Layer 9 of a small transformer language model trained on English Wikipedia (12 layers, counted from 0, width 128).
A neuron adds its activation times its output weights to the MLP's output. To switch it off is to set its activation to zero at one token and run the rest of the model.

Output weights of the MLP neurons that the questions are about. A number n stands for n times 0.0052.
n14: -3 0 5 -17 13 6 13 7 -2 12 -62 9 -9 22 23 26 8 4 24 -19 -2 -12 37 -27 -8 -21 2 15 2 -15 -14 -18 -7 -6 -8 10 -5 -6 -8 12 11 21 4 43 -39 -16 -2 -4 -27 25 -7 18 0 -16 -7 14 -19 47 -24 6 -9 -4 -8 -23 -10 11 -19 -16 15 -7 -2 -23 1 6 11 16 -8 -24 -12 -7 -31 2 -20 2 24 23 36 -1 -10 27 -17 0 17 22 -4 37 28 -24 6 32 -6 -11 30 2 6 26 -4 41 5 9 -18 -2 -15 0 -17 15 -21 -23 -3 16 -12 -3 -12 -5 2 -15 -29 -25
n19: -26 -20 -12 3 -11 1 10 -7 1 -22 7 15 19 -24 -5 14 -21 8 -20 -14 -13 -11 25 20 15 2 24 13 11 6 -2 9 23 -8 -15 -3 -8 23 18 -14 18 -59 -14 14 -3 0 11 37 -9 25 4 30 -17 4 -30 8 -25 -14 -31 -9 34 -2 -47 -8 9 -38 21 2 -3 -2 9 17 -4 13 29 -11 -2 26 -19 -26 -8 4 36 -14 -49 -13 -14 3 -7 1 7 -2 -2 -3 12 45 -5 -13 -18 -2 -19 -15 9 -15 17 1 45 21 -3 -2 25 21 31 -17 20 -10 -7 -14 -2 -24 25 -15 -8 -15 13 13 -3 20
n23: 16 16 -13 15 19 1 -10 -26 -16 -40 -9 10 -7 1 9 7 16 16 -16 -24 17 -10 1 16 13 -16 2 -7 10 -7 -20 16 1 17 -18 -15 -4 5 28 -2 -19 3 29 8 -25 9 -13 4 1 -9 -8 19 -15 -41 20 6 -16 18 -43 1 17 -13 15 -5 11 -10 11 16 39 -6 25 -4 27 22 26 19 8 0 -11 4 23 -33 -13 -6 -8 -9 -29 -32 -30 -14 11 24 -25 -3 -2 -8 -2 -4 18 -25 4 19 42 1 6 -37 -5 12 3 23 9 0 -16 4 -18 5 -5 -1 -10 18 17 6 -12 7 12 1 -13 -22
n79: -18 -21 -17 19 -14 25 7 -17 -17 -6 95 11 35 6 12 10 -32 12 -34 14 -10 -17 -8 -1 12 9 -16 -9 -8 -8 -9 9 1 7 13 40 21 -7 4 -9 -6 7 13 -10 6 -1 -4 -3 -5 -17 2 1 1 15 -3 1 -8 2 -34 -15 0 -1 -41 0 -9 -20 11 12 5 -4 5 17 -4 30 -3 2 3 -5 -15 5 -11 -23 -24 14 6 -26 36 -2 30 15 15 -15 16 15 12 -18 0 0 -9 -36 -9 10 34 3 -11 -14 -15 -5 2 -12 11 -10 -9 -23 2 6 6 8 -24 17 15 -12 0 7 27 -3 6 -14
n103: 9 -1 2 19 -13 -5 13 1 6 2 -13 -7 5 2 2 -6 16 -20 -10 13 10 11 -14 -10 9 31 9 4 12 -3 -12 -20 3 11 -8 -9 -33 -16 19 -4 4 11 0 -4 -5 -1 2 2 17 -22 -31 -45 13 18 -12 -25 1 -6 0 -7 -15 22 14 -10 11 -11 16 14 13 10 12 11 -16 18 -19 3 1 -15 -33 3 17 18 -6 -4 -2 0 8 2 -2 -16 2 -9 -15 15 11 -36 12 -14 -15 1 4 19 7 -16 3 -2 14 5 -1 5 14 1 -1 -6 9 -8 3 19 39 -6 0 1 20 -13 -5 25 -25 -8
n104: -23 6 19 -9 18 11 -12 -17 -9 14 -22 -13 -21 26 20 2 -1 -4 0 -13 -9 -4 14 10 15 23 -2 -11 22 -1 11 2 20 4 -12 9 15 -17 34 16 7 11 6 -16 -50 -17 5 -10 -16 7 24 -8 -5 -14 -3 2 5 32 11 1 -18 5 27 -18 30 6 19 -10 -18 2 28 -26 21 4 35 17 8 2 25 9 -1 -10 -5 -15 -44 -6 11 14 -2 10 -18 -7 19 -29 -15 -10 -6 2 -8 11 42 -4 -30 1 -15 -6 -22 -7 -14 -22 0 -9 2 18 -3 -14 -2 -22 8 -30 4 24 3 -8 -33 6 2 13
n165: -3 11 -15 -1 -17 -29 -13 -14 13 -5 18 31 -5 -10 -10 -13 -24 -15 9 5 19 -8 -1 5 -26 4 15 1 -1 -14 2 -29 8 -20 20 0 -11 2 11 -7 24 -19 9 1 -16 49 17 -14 26 18 -17 0 7 -30 8 26 4 14 -6 -20 -12 14 -8 11 15 -29 -12 23 13 35 -10 -10 -2 0 -5 26 19 10 8 20 19 -8 9 17 -4 -25 21 10 -24 7 19 -1 4 13 -10 11 -4 28 -8 10 -23 -4 -5 -8 14 -16 8 20 -10 -9 -15 -23 1 2 -1 -33 31 -13 -1 -6 -30 -1 -14 -18 1 16 -22 -3
n167: 24 1 33 16 16 -10 -7 16 10 -24 -40 -1 -5 -15 23 12 10 -38 14 14 -24 9 7 -28 -3 5 -7 5 -10 3 31 16 -16 -6 9 -20 -10 0 -9 8 -46 1 20 19 18 0 -19 -8 9 16 10 10 8 17 -8 -12 22 -4 -9 -20 -5 -8 -2 -8 10 -9 -17 -1 10 4 10 -36 -10 -21 5 15 3 1 14 -9 -2 16 1 21 5 5 -2 -4 28 -12 -2 -18 -8 17 -16 -36 10 11 -28 4 21 7 17 5 -5 11 -14 28 -16 29 6 -11 5 -19 -8 2 -8 6 -15 -9 23 -17 -8 38 -4 -5 -12 -3
n196: -1 19 -27 -7 15 6 -5 -3 0 -1 -4 14 12 8 -14 -5 12 -4 0 0 3 -11 2 -6 -8 -18 31 11 7 8 2 -11 3 -28 23 3 -13 -25 -8 4 -7 48 16 -5 0 -6 -16 22 -30 -25 21 30 14 -32 13 -19 17 -6 -14 18 -8 21 12 21 -10 -10 0 6 25 -16 -6 -16 28 11 -4 -13 -11 2 -6 15 -3 10 12 -25 -7 34 17 25 2 -6 -28 -15 13 -8 0 1 10 -1 1 -16 10 -12 23 -3 -22 21 -22 -11 16 -20 6 -38 8 -22 14 2 -17 0 -21 -18 6 0 15 13 14 0 8 -8
n321: -31 23 23 -10 -6 3 3 -6 4 11 17 -27 -11 -27 -30 -2 51 2 -6 5 6 13 4 -35 -30 6 28 -4 -37 0 -13 2 -10 15 4 -5 -10 0 17 -13 -11 -2 3 -8 -9 -5 9 19 12 16 -6 18 3 13 -4 29 14 -32 13 -12 9 -11 5 3 9 -32 4 -23 -22 -22 14 11 10 5 -13 -6 13 1 -3 2 -16 9 13 -4 -39 0 -17 -9 -37 25 8 -17 37 27 -3 3 13 12 24 -19 -7 2 14 -20 -2 6 -38 10 21 -20 45 10 -9 20 23 -18 22 13 -25 0 -34 1 -7 34 -5 -9 -3 25
n328: 3 8 13 14 -6 36 -3 -11 27 -1 -5 -22 3 20 -17 -25 34 -3 4 -18 3 -19 1 -30 -13 19 -1 -3 -12 -6 11 -5 -9 30 -2 -19 -4 37 27 12 25 -19 -2 2 -6 -18 -12 -20 -1 8 9 -12 -16 36 11 -3 -29 21 -21 -13 -33 9 33 4 22 -6 7 -4 -33 -17 11 9 4 -11 12 14 6 -16 0 -19 -6 -37 23 7 -4 25 18 -5 13 26 -6 -11 6 31 7 -1 7 -19 13 -33 18 -1 -4 15 17 23 9 -25 -20 -31 -3 26 3 -33 -16 -3 9 7 -14 -11 -2 -1 7 -5 -1 0 -24 10
n379: -22 8 2 -18 12 -29 -33 -20 -25 27 3 10 17 13 -8 19 19 -7 3 18 12 3 -10 25 -27 -2 -9 16 19 -11 -3 -15 28 -32 10 -5 15 1 -15 -7 9 2 -29 5 -24 -12 13 -16 -22 13 33 1 -18 23 -15 -34 -4 -31 10 -41 12 5 2 11 38 -11 11 -1 -24 24 -18 -28 15 -28 8 -41 -14 9 0 44 -3 0 -18 11 -9 6 -2 12 8 26 2 29 22 10 6 6 24 4 7 -6 -10 -7 0 17 -4 -18 -25 5 3 14 -2 -10 40 -19 16 -20 15 -2 -16 27 1 17 5 11 -27 -13 -5 11
n390: -20 16 -30 3 18 9 12 33 -15 11 -6 -13 -11 -8 22 -5 -20 -6 -15 9 8 -5 36 -2 -9 12 31 39 6 -15 -13 2 18 -4 -14 3 -19 1 -29 -18 23 -41 8 1 -6 -7 -17 -11 11 7 -25 -1 -19 20 -11 -28 -4 -4 -1 -5 12 2 26 2 6 -5 7 -21 -34 -3 35 32 8 18 -23 -17 2 14 15 7 22 8 -23 7 36 -19 -15 8 -29 -19 30 10 -16 -34 -15 5 -10 0 19 24 -9 -4 -4 40 -11 2 7 1 5 30 1 6 -11 -27 -39 -27 11 39 28 21 -17 -6 11 -10 -11 -22 20 2
n419: -5 14 -23 -8 -24 14 3 -4 7 -12 33 -17 18 -13 22 4 2 19 6 8 -5 -4 2 12 1 17 -9 -4 -2 23 -14 -13 -2 -26 -3 1 25 -11 -12 25 3 28 3 23 3 -4 9 6 -12 -10 4 3 -15 29 13 31 31 -14 7 17 -13 21 82 -16 -3 -2 10 -44 20 37 -35 -20 -17 -15 7 1 -39 3 -3 -22 -33 -9 -4 10 9 25 2 -1 -5 31 3 -1 -16 -5 17 -11 -37 -7 -5 19 -10 13 8 16 -8 -4 -25 -16 -24 -8 -19 -23 -3 -22 0 1 16 -11 -5 -28 8 9 34 -10 -9 -2 0 -10

Each question names a token from some text and the token that comes next. It shows the activations a of the neurons there, in the order above. A number n stands for n times 0.035.

Then comes g, the gradient of the next token's log-probability with respect to the MLP's output, scaled to length 1. A neuron's effect is roughly proportional to its activation times (output weights . g). A number n stands for n times 0.0037.

" F", then "act"
a: -1 55 70 -4 -1 -3 -3 -4 -3 -4 -2 -3 -5 -4
g: 50 21 -19 -36 5 -4 -3 -33 -20 -6 9 11 -68 -5 41 -2 -1 12 -5 49 18 15 31 17 42 7 -24 5 0 -19 5 34 8 2 -5 23 4 -3 18 4 -35 17 5 -17 21 24 -44 -6 41 -42 29 15 -22 10 -21 -3 12 -5 -58 14 -6 -22 3 -48 14 -13 -67 -29 -33 -9 36 -26 -15 -7 -39 -16 29 19 10 25 12 -6 23 -8 -16 58 -17 20 -20 -27 4 -14 -1 -8 2 -4 0 -21 17 -14 -9 52 -27 13 14 -45 -7 44 36 13 15 -32 1 28 17 20 9 -2 -9 7 4 5 -9 20 -8 -21 -27 0
Which neuron, switched off, lowers the next token's probability most? n23

" in", then " life"
a: -2 -5 0 47 -4 -5 -3 11 36 -3 -4 0 -5 12
g: -7 14 -34 -27 -40 10 13 -19 0 -29 -17 -9 -7 38 5 1 9 18 24 5 20 -30 -9 13 62 28 24 -5 0 -19 -27 -12 16 9 -3 -1 -15 5 20 -2 13 25 -19 41 8 10 -11 -35 15 14 12 -6 2 -14 -47 53 2 23 -25 8 17 18 -17 8 -58 -38 38 -40 33 -11 -3 -25 13 -17 11 -20 8 -3 11 23 -6 -10 -2 42 -5 -64 -3 0 -18 13 -3 -13 -18 31 6 -5 73 -3 -34 6 -18 1 8 19 10 7 -25 -38 -35 17 3 13 2 12 23 -21 27 12 13 -36 -41 -28 52 -19 -11 -42 46 18
Which two neurons, each switched off alone, lower its probability most, in order? n79, n419

" Research", then " Ex"
a: -1 -3 1 -3 -3 23 12 -1 -1 0 -1 -1 -1 -1
g: -8 10 40 -42 -28 5 -27 16 1 -2 14 9 -17 6 19 -17 -1 3 -34 31 37 -21 29 -8 20 -39 -1 27 -7 -3 6 5 21 50 8 0 75 11 35 9 -30 31 -31 9 -7 -2 15 36 -31 -23 27 -1 3 -10 -24 -6 4 -1 -47 20 -8 2 40 14 -12 -15 -23 23 -2 -15 6 -14 -19 -13 -2 -19 7 -22 -7 38 -12 -13 56 10 2 -49 6 4 -15 16 13 -10 10 -15 40 -12 14 6 -14 27 1 -30 -45 23 -20 -10 -28 -18 11 4 -22 -62 6 -8 61 -21 27 -8 -19 29 -28 24 -16 -43 -6 -6 -26 44
Which neuron, switched off, lowers the next token's probability most? n104

" world", then ","
a: -1 -5 -3 32 29 -3 -5 -4 -5 -3 0 -1 -2 -2
g: -8 23 16 28 -10 -48 15 -43 -12 -1 0 6 6 -13 27 34 15 25 14 2 11 22 -35 2 4 -2 -22 -17 5 7 -38 -37 48 -24 14 -36 -23 -17 -15 -14 -41 -21 0 -11 32 -38 -5 -28 -7 27 44 35 15 -25 -19 22 -23 -4 18 11 -46 -8 -22 17 -2 0 65 -26 -5 -5 23 12 7 -1 -3 14 17 -35 -28 -4 -6 38 61 -2 -4 6 16 34 -20 5 -34 -8 -28 29 27 11 -14 -5 14 -2 19 35 6 16 21 -22 36 -27 -34 7 -26 13 -18 -17 -17 8 10 -31 60 -5 19 30 0 26 9 -33 -37 -25
Which neuron, switched off, lowers the next token's probability most? n103

" to", then " a"
a: -4 -2 0 60 -5 -3 -1 20 -3 -1 -4 -5 -1 -4
g: -16 57 -15 16 38 43 9 -13 -6 6 21 15 7 16 -16 14 40 -17 -19 18 -39 26 -24 22 12 -28 1 -20 -6 -63 -19 39 -3 32 -18 29 -30 12 -37 4 -61 -2 -34 18 29 20 -43 21 -25 -32 26 24 17 41 14 14 12 -10 19 -40 -27 21 -8 4 29 -5 -34 -43 -18 -30 14 7 12 -16 -7 25 -64 -10 -12 8 14 10 -13 -13 2 -28 0 10 24 -5 -8 -11 -26 -2 -20 -7 4 8 28 25 -21 0 -17 -21 12 -26 14 27 14 8 5 -32 -32 37 -22 46 12 8 -32 3 21 18 -4 18 -22 4 20 23
Which two neurons, each switched off alone, lower its probability most, in order? n79, n167

" both", then " attempt"
a: -3 -2 -4 24 -3 -4 14 8 10 -2 -1 -2 -1 -3
g: 10 4 17 -2 -15 17 21 -15 11 11 -9 5 0 5 -3 14 -52 25 -18 -10 -9 12 30 21 -20 -2 13 6 -31 25 49 39 17 -2 -29 -23 92 -8 29 2 -23 29 33 -19 -13 26 14 -24 24 3 -15 36 -4 -40 -15 13 14 -28 -22 -6 48 -1 -3 -4 37 2 0 -8 -3 19 30 -19 -30 -26 -3 -12 29 -8 -24 13 14 32 21 16 -1 10 -32 -19 10 18 4 -5 -4 -30 13 -14 16 -26 -63 -32 -39 -13 19 -7 -13 8 4 -29 -26 31 -21 28 3 12 -14 -52 35 -28 -7 -7 -12 -34 -61 13 -14 43 -1 4
Which neuron, switched off, lowers the next token's probability most? n165

" V", then "asc"
a: 0 -1 -3 -1 -4 0 -3 -2 -4 29 25 -1 -2 0
g: 9 -12 27 -18 -13 22 -3 9 47 -14 9 7 -11 36 -46 -6 -56 23 -23 13 0 -22 1 -2 -30 -22 -55 16 -32 36 33 14 -2 18 7 -47 2 -7 -25 4 -5 -33 15 15 -16 -3 39 19 13 -7 -34 -46 38 -3 -18 28 27 -3 -37 21 28 17 30 5 23 -30 10 2 -14 -38 33 20 1 -32 -21 -22 0 33 52 44 28 -2 21 4 -22 2 -40 9 -6 21 11 -39 -3 -4 -17 30 -22 5 15 -9 41 -27 -32 37 17 -18 9 34 -26 -18 26 15 -5 26 -37 -26 -29 22 -7 16 16 -23 1 1 -17 -15 10 -9
Which two neurons, each switched off alone, lower its probability most, in order? n321, n328

" is", then " forced"
a: 0 -5 -4 74 0 -3 -4 59 22 -5 0 -5 -4 0
g: -21 -18 0 -7 -32 -3 -10 11 45 -29 -4 8 1 -14 13 -31 -5 26 -41 5 46 26 8 2 8 7 -14 24 -10 46 27 26 12 -18 -22 17 20 -11 32 -41 28 -4 -9 -18 -31 44 -35 27 -3 -12 -2 -19 -6 -8 22 -51 10 11 15 1 23 1 -2 -40 -13 -15 -11 36 -19 -12 0 12 -2 -9 -16 30 69 -21 -22 -16 -23 -24 47 -8 -30 -8 9 -27 -34 49 2 -24 -13 -7 2 15 -20 -6 -33 -12 4 36 9 12 22 -9 -5 4 8 -57 8 0 7 17 42 1 -4 -35 -8 73 -17 24 6 26 18 -28 19 -40
Which neuron, switched off, raises the next token's probability most? n167

":", then "42"
a: -3 0 0 0 -2 -5 0 0 48 64 -3 -4 -4 -2
g: 12 25 14 34 28 -10 -28 -24 -39 37 -32 -23 -4 -7 -8 -2 1 4 -6 -16 -6 -3 27 38 9 -18 43 -42 -22 2 -9 -42 -25 -42 10 4 27 -45 21 2 1 19 0 11 7 -45 -27 16 -22 7 10 3 -25 12 18 27 -31 5 3 51 -23 19 4 43 -53 -33 47 32 -28 -24 19 20 -27 23 -24 50 -3 31 -10 26 12 24 -19 10 9 17 24 -11 -12 -22 -26 -30 22 -9 -7 28 -2 20 9 -26 10 -12 -8 7 -34 10 -12 15 -11 -70 1 48 12 -24 6 13 -22 22 -36 31 17 16 7 -20 -12 10 12 5
Which two neurons, each switched off alone, lower its probability most, in order? n196, n321

"ess", then "ed"
a: -5 -2 -4 -3 -3 -2 1 -4 14 14 -4 0 0 -3
g: 14 -44 2 -23 5 3 40 -30 26 4 16 23 4 -9 16 10 -8 -21 3 -4 -25 15 11 7 -19 -6 10 -4 -44 -4 -20 -37 18 -2 -29 20 0 21 -15 -10 50 -3 19 12 12 -11 -38 -9 -45 34 26 -46 -25 2 -9 33 24 -35 -9 -17 24 1 10 -18 -16 -7 -67 25 -40 -25 30 28 5 23 9 -7 25 11 -17 19 19 1 -29 -25 -15 -1 -19 56 16 -30 -19 24 20 -16 -12 31 -3 2 -24 29 33 -44 35 -3 69 -14 12 8 -20 -9 -51 25 8 -3 19 29 -2 -17 7 13 -10 -15 12 5 25 -4 38 -46
Which neuron, switched off, raises the next token's probability most? n321

"ex", then "b"
a: -1 -1 -4 -4 23 -1 27 0 40 -5 0 -3 -2 0
g: 21 0 25 -12 -40 2 -7 35 -20 32 18 -25 -6 31 -2 45 -33 -12 -34 19 5 -25 -36 -3 -1 -14 -8 -24 0 3 4 -8 -9 26 -22 32 5 -29 -5 -27 3 -21 -19 -18 -6 4 -21 2 5 -20 -6 6 45 16 -33 5 55 -6 50 -1 1 14 12 22 -18 -5 -15 5 33 31 28 20 -26 11 -19 34 -9 -60 -44 -34 4 3 2 -20 -34 -44 32 3 -27 -14 32 -25 -14 9 -4 10 25 -5 23 -40 7 -8 23 15 22 7 12 47 -4 27 9 -11 1 -39 29 55 5 43 -41 -1 -18 6 15 -63 22 -4 11 -7
Which neuron, switched off, lowers the next token's probability most? n103

" to", then " fall"
a: -4 0 0 53 0 -3 -3 21 2 -3 -4 -5 0 12
g: 12 16 -37 -7 -8 16 -8 18 11 15 -12 1 22 11 22 -9 0 1 15 -8 33 0 -17 32 1 42 12 11 -16 8 28 49 9 10 -23 34 -4 1 -3 27 0 38 9 -30 -24 32 31 0 1 -35 -31 15 27 -28 -2 21 -18 12 -2 -1 20 -16 -13 -8 8 -61 25 28 13 -19 -4 10 -6 -27 -7 -26 54 -62 14 24 -34 5 19 17 -45 2 -9 20 -22 11 -9 -16 -57 -5 16 -1 -53 -33 -39 -14 1 -2 43 -15 -8 19 15 24 -49 19 0 13 48 -7 -11 30 25 -8 -3 6 -32 -33 -13 -2 -22 27 -25 -58
Which neuron, switched off, lowers the next token's probability most? n79

"and", then "i"
a: 2 0 28 -5 -1 0 -3 -5 -1 -3 26 -5 54 0
g: -12 2 -27 -17 -28 6 26 -11 -43 -42 24 20 13 -11 12 31 -1 -58 -1 -26 19 -39 13 28 -20 16 -23 21 6 -3 8 -23 7 7 10 -4 -32 17 17 27 -12 -23 9 -21 9 23 8 20 15 38 -15 25 -10 2 -23 -47 40 11 -32 -4 15 -30 33 -3 26 14 20 -2 -25 7 16 25 -33 -49 -27 28 -15 -5 25 -71 -19 37 42 -47 15 7 -4 31 -3 -20 -11 -16 25 40 20 -8 7 22 0 12 33 -28 0 -21 4 -6 19 19 -15 -18 24 9 -5 20 -51 -19 1 22 -27 -18 -24 2 8 -31 -10 44 23 43
Which two neurons, each switched off alone, lower its probability most, in order? n390, n328